Layer 4 of a small transformer language model trained on English Wikipedia (9 layers, counted from 0, width 96). Numbers have three digits each and are written without spaces.
In attention head 0, each number of a token's query is one row of weights dot the token's vector x plus its bias. The head spreads its attention over the tokens so far by the softmax of query dot key.

Query weights of the head. A number n stands for (n - 500) times 0.0018.
q0 (bias -0.022): 549545469587609452414418466471506433518573596473433537584522536554537468514572501426565456338500373455517471437525463499511568517417431488541620554639423607456543415490531557468441408492540502483611474385449522548467444434380432595607557491483541535484545475453587495497504525600447527571
q1 (bias -0.381): 622518518550492622537516490497452590532484454425537489400535325470504505577536556586434549581509596529505446462519583472565406449549468537410472548521492461497564552581560440476488552425547422628525463383461527382463381541430338521478386484593478595571416554554613510406480416574481497469
q2 (bias 0.310): 383567497401463444526584542587557429676484495518464456444404604450511607542493481503535353470479398434541422634393510538400533478545463535486456499394559482582502629505433423512622412515450531376439540501542426515565618472611667351561521526359517462510527571503459571492550452567656500534
q3 (bias 0.178): 425433432442535488463504540485563505461476461610526546507391609606479535498486463451561517416472443427531558538615406496447574468431571484566573496501462565429497384476418533626491517561446589352583591536562536584573477476544517381463526532436542376380580473504349473452518536412514486603
q4 (bias 0.018): 543451505492561505473504543500586473381385498536452447657476524597496457533535528390569395461537414430489600501568352507431566557392486505604551429497414563505442377474447591564537477404550583404556453605481601614477538376508506467568508570479541449421553384507358428401598548503507506533
q5 (bias -0.306): 619498584708520650456374432499537513492483409433546611586518381460434426514437555567396588544495596597411573546607464383578450603483513426494503509545409533456488421484586519437508542493569423618453460367429620427440371608320323595426539495629433504513487508471635431528500588535408488420
q6 (bias 0.362): 499404545520556441560523445510705478621473583536634543582511578626467423410366569459454452396332509556610733465609447466543659501409667558628535420650310439467422515581461485515366492574458556664536515557456560387451553488314425507475454419443399333396461412657390540457622502367470468490
q7 (bias 0.065): 670570482537575622506502490491658503465482500503543506638445343466425369618623489504330469418431441604553640538584358423574521536521517410504606440582239584402517530607535574382465566449497525547681557381442644464552482494362418663559611457357523535456487498435523526452430404549479486398
q8 (bias 0.194): 268308451442405368602603528546519605643564636619453588446494643540454570438482275408636472442477460467544548384323571543419541492483485527467475514500609465552421505443480397616501431639419459454439422650503414540566614492539560525481596470617450466461574557567506526556495421544440427487
q9 (bias -0.302): 688619310479695470506350544464745461429398471503604491598411361568596350471610475447425554444452435589580738618660418469700452491411505481481523374537278483401561417564469606521386550586599500464717422331428696641667448506363364474433569475312519579396606452482437590433404527389389577441
q10 (bias -0.173): 377346396409449288587541446497687482647578601680587450537491641464549526441479343419444339464334483523539432406256468560454579449486479451473442632575553580784433605438449387549504487598458474477427526545561531457426701316472649456468712463620598616398564509703516425528548425414505501442
q11 (bias -0.064): 629818398461840522343458459372523528348452464254497530479559343616657361554539609557365612457499391504439605743802471563612602564430647507548495378542312482374440421555448655728424608505561518496609510626358524536550318489536298397484429420351718327531554460416527515502480487394322614473
q12 (bias 0.119): 593458536443341773553487595596482633420423298413504416709512475451517345634516554400515555529749625483781718415500547361460333474516466606388564395392325561323585570622624518206411526405548484392624465169447607587509573769375558652557449703422251580523305424463394525440356606595548541601
q13 (bias 0.406): 354170722422121433729582362548410615596581406828420310490507692473525566388299232529598512635459638488615436101305621392339528445618297511536615530385627441729457519566513465402422486699536484559324520478588455619563678496453620579534570670502296612557374484651408351508409567632727626522
q14 (bias 0.222): 665493291746459479585504531666540523437802439458603515634747495345694333440660592544420516517382341389453449471323592536565576606398603573397421659426553416732320522354546314423102330356633504472695594398648494398573517358515652379810796568633343522489351234296727473441589510332404449486
q15 (bias -0.038): 562277270468649635352525569420820419538662593546355284476365197413551859433665618428730293607373589434507492551413651567354432722315475372599595547570344778512342459507432362503631413511271364767535293554422512355430502450455523399316625511789455364350655530443592277666548696497350391732
q16 (bias 0.013): 273409538526365519445455617433495539566331364678515352302654422693536678603504368600507736647165428529354835339423589687353533198589760516559395435497379445628396477660646264224236356708429465425606541489550634676441654325502647620543487691225328409552566570462323624424547524550713605784
q17 (bias 0.103): 533231343502634393265358396692500635691484546234646287330647369581483616497380435446506609821514513585250529750360471320691650447575557533696214555402691412512637425137693349514326655439617270589676409519597490661566530376490274828498308470524348770481439722600609626525521565439357415380
q18 (bias -0.169): 651312612594436461331907521222321474530392469499569596036881321444410566437361676672594467582315378259436469387542530165660658467351312455900393517586649411525648356587655646394361510502623554467481567422486396664544514590710512618541477695330204455577279463496633584316652535221782561739
q19 (bias 0.309): 410701449347739531432733187336471638525459587451503492502466469696544471682591515546503584372575519527686368747349442708565367713450683444530391483807414590507277548626489642325749422341615686552540586544463223432438319438380309416449668351317341356262548667384586382496616450689437338445
q20 (bias 0.187): 582614477122459749334344451459531404642491429399764547578526474340335535438671704812613762565402519448602669454670312350444487374235476600430502570470770544605635547473636498486588455612298397294402445519611625566718152346465504450454706473426408546692567531503478414200465572339364415527
q21 (bias -0.129): 374216558808394535404584527324546576676541551401733486726377324628557443628587440250368225681444547323425463511600562508453503480508378596259356528376689530574651329390655589393680619616360475561393318593662468512267283495288670469289600396112460479680627463467558695616626557533627599873
q22 (bias 0.180): 457637459578805696588585256408594364551603211706441532684380598488589605459590425472698392385381571569543597492430449343481568498514472525505461558485499744400480424496566432514435426389524376579429439464404522546520493468739516541477537178399811689359175329271300787562524269354244487545
q23 (bias -0.155): 282410413464559633625617526759402586419558390732388597386381670656588619179529547613526640268783524756453400250516641576451587493368419512568340309402447509425569396275662417637519654578481543336553498551284600464476538865319523292379759648108676333687516509413435229495601564516460444588
q24 (bias -0.155): 389272447583606228359690249643599455293426513608304524644439608683512576414433464623532612466283472491542690396597715204544386633478413532747620441643816462262393328792620696261350771397406301196576414573665391418452593390467341199712608612387434724679592491408470521559486431499610547575
q25 (bias 0.125): 581537821650524477391364254690462384670308714657655437421752481276583547717720233312663632460660391381554680622641577699282355444513474555527588343433542502201343569219665392677490530397330602214309363438421650416540493861501554561492566647411344551558561499437450453461611407236616454528
q26 (bias -0.111): 569505634635673325554319422273726491543682493418268219378531619724606569764326383491538307621811404721560664312615176447424861584426573673549516543399470451454423592482427522573803546588495569699647433411579333564517410292405679213500291615433334524538549247430532352325408522459388354613
q27 (bias 0.312): 673706437613678411446300472274822598277387574459440687605638489410301551520891572464365212538385793369353418844541460294475695415569383617473529566366755454484441773418731336542683657434609286446499513588342408520622631336556595491611644251229595358231451596515578415482507649598280480326
q28 (bias -0.308): 321335449278430638701698499497342436688397576539539192579551585519624473488481545285474630508340469257572430420436435410643576936870600451564485594307414475538592620459567414389422568564637302480593431329559571370756394433552562575576673576504221483296392464680288597315645442630528626521
q29 (bias -0.017): 538184698528083373496923511397451439624354525421466417454625548773479610521370519435441899591594061671451749441568267574598329445514510314634690624702626589595400472473611303756600406338467447360326518774493609710441249577432538103688314114173741579453539471328514428562521393735516526647
q30 (bias -0.179): 203559440526521569323620558706664520515648337537537478412617465351365415690711523346575588271380380454596719412657280441287456514594311411566625502307232109725582466408321553505516553471684653450695427521587233491512382581482680551499513351691648500289461617547692641430529613897580452346
q31 (bias 0.057): 787469488533328595551554248467448754533431435421502514444433400459426371343596694571562438433341397732336351453796791154562340434434893540461412367647275367421476423561827593692489522460649464699323448157632437618385492634537434341576209551404381538675527516746461541581668507624616494511

Each question shows a short text with each token's key, already scaled and adjusted for position as the last token sees it. A number n stands for (n - 500) times 0.0044.

Then comes the last token's vector x. A number n stands for (n - 500) times 0.0092.

0 "her": 527520546471513464475452508512536475442519543411511520522694670494533435349693480379183531429626
1 " Bur": 475575569455476431498469480499494424452552581481455563585716647501559458355679522388174516355637
2 "s": 465517521481508470474515490514547463504506695601473425607649535609605684400694582408318376235634
3 "chen": 462469544497497498501478487478510467472526545499389480571645713444623627526795599440232398314595
4 "s": 508481484520533486491446537489511494514463448326368524606769649531455643530631648388259363359501
x: 680405582437556419469421326495483555575663452514860488525371528576523538419693454647528485431739415618612506527526484416371379497597373549683246431781501543425509498348449621583604485401539450369416490558574419573491400374435497552409544501569383565540375347606471572445400607581439293521
Which token does the last token look at most? 3 "chen"

0 " the": 516523536460510475476441491466458417463654571462440548494748638483560493424668446610143490327601
1 " ": 466541558490528474476437499477473455490580564415459583480722631464527497431697426606189499267570
2 "em": 449493543482485434454492513439491453540569491517444629485695640384528576414708483631182612377565
3 "ir": 480498521509493488455469522471496484531564524462475522570415676371660531489703565660232696328502
4 ".": 497500503528494486514492468465462448497613518531527503533665683415585448365665492577150592307639
x: 525600660400382465435477453494582554440638496497675506433273740445612534596695512589559573513679579472477520567462558478469380393564527574547501491739382403498513466444507418594492403382629435425458553539616489653415513491364545678470439379443334378280515418626493470508276640494598324410
Which token does the last token look at most? 2 "em"

0 ",": 500517558484520482498471463470471404422685559457455488507704664495553489390660478559129483337609
1 " ": 471524539515523484488466489470471408399663510395436469486660669495490525365685447514171522339556
2 "lit": 430519550472477447448479555433490389435588528505442536488654612361453575327644476608190632385578
3 ".": 504522493507502504553501463489521426437560538578539374474620654318446485402720407492179573303596
4 " ": 523480491520532504506472515467480415405593544455530456454658574371405458368670466573177536437590
x: 540605609470417435537501480469654584475602514517800422514365655573640554474736476601470567597632517531475443487409549451422399407529386603624594468708387420535374440353518401760419376399640440392499546522600431521407547377357434514544464408520335358412368519491562432474347767486570412484
Which token does the last token look at most, and with what share of its attention? 2 "lit", with about 50%

0 " as": 509517533482525486476488477509484416410644547441511524525675621488623459362713391567159511414634
1 " implement": 467545529463498481463493495489464422452638561411561567476666589505607506401659350586196575382707
2 "ing": 456494536522498473515464490444468414494634500461608492456717658371609529341615368522251523450673
3 " legal": 502448550521525468476470481417416395480672506479556593468786679422508533413617425578207531363677
4 " provision": 540485528530506461482482499455469429511595487511569598458741587414490517374580537556162574357715
x: 645539649438503484478421380457604538506756472502754523461357650567474794463669425674624589530603391578392462662354563444302434420551511554442415422641357550506378356458537497569465346439678455435562414595573466631336515405500502482557392288531454518405489408622398501434287707544559380468
Which two tokens does the last token look at most, in order? 4 " provision", 3 " legal"

0 "5": 529526565469486459503422503452470423430581551397422451458640607427569526494525482553241458316757
1 "%": 502514562500497440509482510436433413446643595429424458469667614411534515505484479575225507320752
2 " ": 470494531528526458525479526465439445475590606466371488474540585383540514588484488616199534339740
3 "s": 477484535519506439458543543461465451470619595570406565494572547314528577506596494572202641359666
4 "take": 482471533507485440476502471480464433453623535570391451456487592246524546557692527604294648312519
x: 418466549352467470555366421538553744385698536606693552463348641432696626551526383656586557627656334490460579659415597411455456421590515598476571425790430577574446455640521546502363401483588498372518386477533436414540528342508506495504494474484366588440466494477398417547242429454592321368
Which token does the last token look at most? 1 "%"

0 "7": 542534547474478472501428516469511423406581571438462363436669683510533547519605511593294437350724
1 " to": 482518522521518486505484499475464392417662557450466436460723699511519498413602476606194496361654
2 " ": 472486529524526458523478505476489418417616502507469459424640654547442514466726424542220572316596
3 "1": 497455539528512447513422541431498409423603473575473600427593646427455632454722458534256632347578
4 "9": 538414539569493386513416487432433397458645407614536482485554654384445536349690489622343590292666
x: 620620597398330486568372460435567620455682536478589470505367672580731638463623440586544648603647566572463465535397551350338471479561428609461572441663455548520425422603473370587628411576577479469499569522449499487488479321486535612484498414367266427275371427478426442440364626450605311455
Which token does the last token look at most, and with what share of its attention? 4 "9", with about 70%

0 "8": 540531561473474468492424507444479420421608585433433442462635697478550533462636545623283445349709
1 ".": 500509542513510487512483465460471388409676579453462451491702637477530462423614483612166482356665
2 " The": 490493522512509484482465503465426390406718593460445498473728588470502467397648433592144511410610
3 " position": 475475544497487468448464492454435409519594645409504601444756563432470452397589405648196548335609
4 " was": 519485517555518491515433533443445449541606570476551523408692649381528462472567405626143467435629
x: 603563591439369447418404407476589570539630357562686470574371690447526525586724459578527613638665515404432556638441534527420324416514450622478480533678401498510465523400630450483412439485555446366499489564624567523341559298414483592484532302494381457348393296592461453649368782662586375468
Which token does the last token look at most? 3 " position"

0 " another": 519536550444506434468441523475477448455585554408465502485670605443471492390633454536100488284662
1 " reform": 467562557449503476460467500489481438472572591430501569454696602397490505415667458552100490285679
2 ",": 471484568541519482488442493457475443492614559457491522493701674438537523414680490569115481353623
3 " De": 488443538537510481481466481462460377392674532392428526495665616539450562373684431513145527411532
4 "ut": 494432543525478461443548496553505442396546475409406611525461352621623469442634478554247471360504
x: 546517657506429460711424502431484524516554413461754513509369602410598501542613433458656551445494479407650517728446639332462368516562318548503492285745523595476400354512593453602482475443611632472513486490478264569433531369668252512445504400498369511567304560590338521625474531313526500607
Which token does the last token look at most, and with what share of its attention? 1 " reform", with about 40%

0 " Bah": 554555522426493483457482495505551462444538566534483453662763640549684554412684504547208474426676
1 "ra": 507561505439464470440498521507539516548445534612481416697736636593718613403661540516332424487711
2 "in": 435502552499506499493486512514524467476545451442516425558644648587681504487534631487201360389623
3 " does": 496464517523526461511510485471455465490627424445399544474737701518675497388622486408187501396608
4 "n": 519481525557519466472550500450490446472621437428374559403589717467556471393677472411253575478593
x: 647506661272386497462497438388565527608498530611752570504327736379457584536680421637511589413792477392582355610496532391407355502594415547468513464629459416522429536512533354627428419602632488503556499464538388491322344523435550604410542380519372502471484470543403432610478532513688374424
Which token does the last token look at most? 4 "n"

0 "g": 539539540476490489499520512497585477442496588469422287550738714547389527477684490409254483382621
1 "or": 493523509495529502500508527505566498464508601469388286524728720497422517490677508443242499400607
2 "ski": 497562510482486494486507506539536499458522621480433443548669597491633503329719528323183593398635
3 " Tele": 492438534529526498524456491467470404420587568496505560576707721484609486436570569409098504409626
4 "k": 485486524523506467501560499508574494476537271514368506622580498471526481407522375400094563485610
x: 627566519262413422462554545421539563615781390522680547553425551360403512369702310688613543428706447424593523570441613404438419455585430486578438517822410492504383569536447548561621523433591608426528412425529500573403442407429340576509452439622427494553373492506451425518445738261639258468
Which token does the last token look at most? 3 " Tele"

0 "-": 510489527491529513497502470481517409413637577504482530539703688457586492363656440594178455321626
1 "in": 498514512494542507479495531494490441453580538492527570511744694426563508332666404592283511302570
2 "-": 531509477524528504492507487514552458398552444447447516476697635536613509376733424517238493253547
3 "chi": 457488533489495493468502508495522428408565527449490578509724622447586500300692445488328579286536
4 "ef": 470471520489518515487549498564605442365445509360520464518749497511496501356578479399335402273518
x: 530626571494441387587493316621391591444615545651782493499434533519362474472697469461566496542523494650560439575534511363334434401619388590525371577841411593400369467492626570537503347558637427388446555473610439541517389256444471569448563401516349441573406514656439569448471671321471382592
Which token does the last token look at most, and with what share of its attention? 0 "-", with about 90%

0 " Bun": 540565536412477460503457504488528452479534507554380450557730704558599506432601424395161499347620
1 "des": 495541538449482453514502484496518487533512481618394346537677667552627544422564430371175486391649
2 "pos": 461496527466504465467480494434504423445596447479393489503629713493626527583644546515169416418620
3 "t": 474493551518522514529502521501556492477502538566492450469606597453714410342574473375245447531703
4 " companies": 509482506540503481528477484462511426449598499499472475525739694438500438398639459467139486490752
x: 604507463405408370418486362464592569615744468537758451558385730486537619550619499667595510465640477531540489431481566324363444431446559599485498501731442443482576407445474629605518444458599469363515451523639513673326413428395444512439495320573337500391381423669471514475361721541533237482
Which token does the last token look at most, and with what share of its attention? 4 " companies", with about 100%

0 "t": 516497537494505480508517529504586465406517478479374371564619709460358392436685485413196546446660
1 " was": 502502545492517498514477515503512462433598519490427450509675682434452379436679470480146548426626
2 " split": 436523572493501474481486514482477451463629600527504578433671695476507412416680456517212536383578
3 " into": 492471504533506485532502510438439410497677579533551537415674740497489506443649425515181409341603
4 " three": 531462522564543438503422557426437434495633540517501590412685692555439543440656378513229462295586
x: 626572661521302413409428535395573681434528460522742455523351619559541561605605502634512573603641561547543449598302646441439377470509479641493407439821435609414431462345451463593462399498458327588579572587543567504342478372549369547401545401491293385474502444532465511508384653551590320427
Which token does the last token look at most, and with what share of its attention? 3 " into", with about 50%

0 " (": 504512550482528492495489465472502394407656528514452535511709670435588437396627388555172515354551
1 "D": 490535547498498467507478492459470391389661477528435565490651655371547488413563291558211591386476
2 "ip": 477502526522491453528570523534578470479455477642489509655381606474377558468643209612181555401668
3 "lo": 493506523489448466514525470490528510542533457682471243645515636519581425520637447585251623362569
4 "m": 502504501543476487547544524512528519572486425520558384592583533544535309430530545358099577373550
x: 611577689404487523457525456382482438552706431565734517612438435531446500466680410599579527467650417416567546490414567356352352464580455618586367596770483470528392561581486460483553513365751666400370466547593463664316396343444346427479456243618375554546530453555616575583349591274535428523
Which two tokens does the last token look at most, in order? 0 " (", 4 "m"

0 " reform": 543575529414481483441454465462471416465622558501538566465721661404526574440678532545138454407686
1 ",": 470516573507505480490451471455475418468648532479499531476711679478543521399662505582132469366631
2 " De": 442479555511498474478469473459457375400682500398428545480694614546469573371658470519156535395549
3 "ut": 438470549503469464448554496552509438390548466405405608516461355616634478437628477555248472358511
4 "s": 497476505532499464486483493499516465480532416400439417654590436454573435412699252392391451355679
x: 515524514462470530468557328543575588616635478471603373463551600464523667589530399654514519453518436445634430563600490364431228393635327625526438491789554607447359534585498597617677471337596495328508413467478383585529546444491400581431577371504288549476326419713423550461422613408585311473
Which two tokens does the last token look at most, in order? 1 ",", 0 " reform"

0 " of": 514536552467509476476465472472461397451664549462481530517771627524555461403686479597169509341625
1 " the": 490521541486516480478443490465457399436668551459455532518753638507553486423679471597156506360615
2 " first": 447505565492510432465373570448425441529595531379458625469748613460482520433649441671224514302562
3 " German": 471449570534505435502427508435455433513594588504467533490715621457425524405657491603190459213678
4 " ": 536459509540549490506418545476484488579467586406449571515786642458555577421613539558237500221623
x: 524553569476458442510502419569659577517651515459745456554306619612523585377652515608496527491717511547418414540388523484413359492523447657688347445765374551464543500290598481756530335374566442469489533516609434558499498315476499524497457447446404442356493346493507521424429698511509239485
Which token does the last token look at most, and with what share of its attention? 4 " ", with about 70%

0 " or": 485509549495539482498501486504506426417658546477524505484676612478555449385709447535138531369624
1 " appointment": 501512509492507488494512472521462420409658504501554557442702573456566477381694419568215603369660
2 " process": 472499509504495499490513459480476423421628515535641534462617677424571477438667477596114545410719
3 " of": 488460522550521489506475473461442405438680589479573522468639662442540510457619509582120534434684
4 " the": 516468520538527483489435501461426411440680574449502576505713640549526530459666491598153567384656
x: 639543621478382414459516457366640618521580544538740474474247759594549538583632451664491581474648556468405499609475507412401431425551557673533447428784528463460518336295499470587419434366600397437504510523505569568374535397452451592466479462450333394395483469537508494524400632532502361509
Which token does the last token look at most? 4 " the"

0 " the": 516523536460510475476441491466458417463654571462440548494748638483560493424668446610143490327601
1 " largest": 475539554467475426484446537445435450544616567409441613448779643442500498450637429614223547293593
2 " ": 435480551520536443499446540466456469566555611430460548406772604443486515506614468534301553231683
3 "te": 479444554498503426466487579439482446545572543480451640440705579383472610441636516511186639338652
4 "le": 505502529516491431485546472472496424514535342419489523379542391414350590438613485468265508197555
x: 550447652578522450595320519731472572436568558481643508454293488546522576527505318535565565629735535588633456627339571472434362374681391584413456449963474636472414439511464478517564488435629499378511427510517424484510504298404490522584431360524453476520418549533351431391338530424580449481
Which token does the last token look at most, and with what share of its attention? 4 "le", with about 60%

0 "ated": 522510530473508474499524504497529458446583554523599528434747630488519506380704445474244449376725
1 " by": 482527553494517485502455479478483414437629530492552493500759661496563516399684439562174488382694
2 " legislative": 460514559485496442473464503461465410458614537470552570494780599547471518416645410617149562429703
3 " de": 493436565522514472464496488484487440489555532540625609482705522455510513450599527590098505314698
4 "cre": 519416586533490449427485498503517419451527465357522689389630415583680499454630513575293527429568
x: 464657670535501342584443663533590522493598517517697438419284677524411581419630347516642546459521566426503443643485511320376404414615362550501487467654474567420509331523534415540473351547635485433545504492578403638506626190573392552450451467467368505485437615524404460699378483567494355638
Which token does the last token look at most? 4 "cre"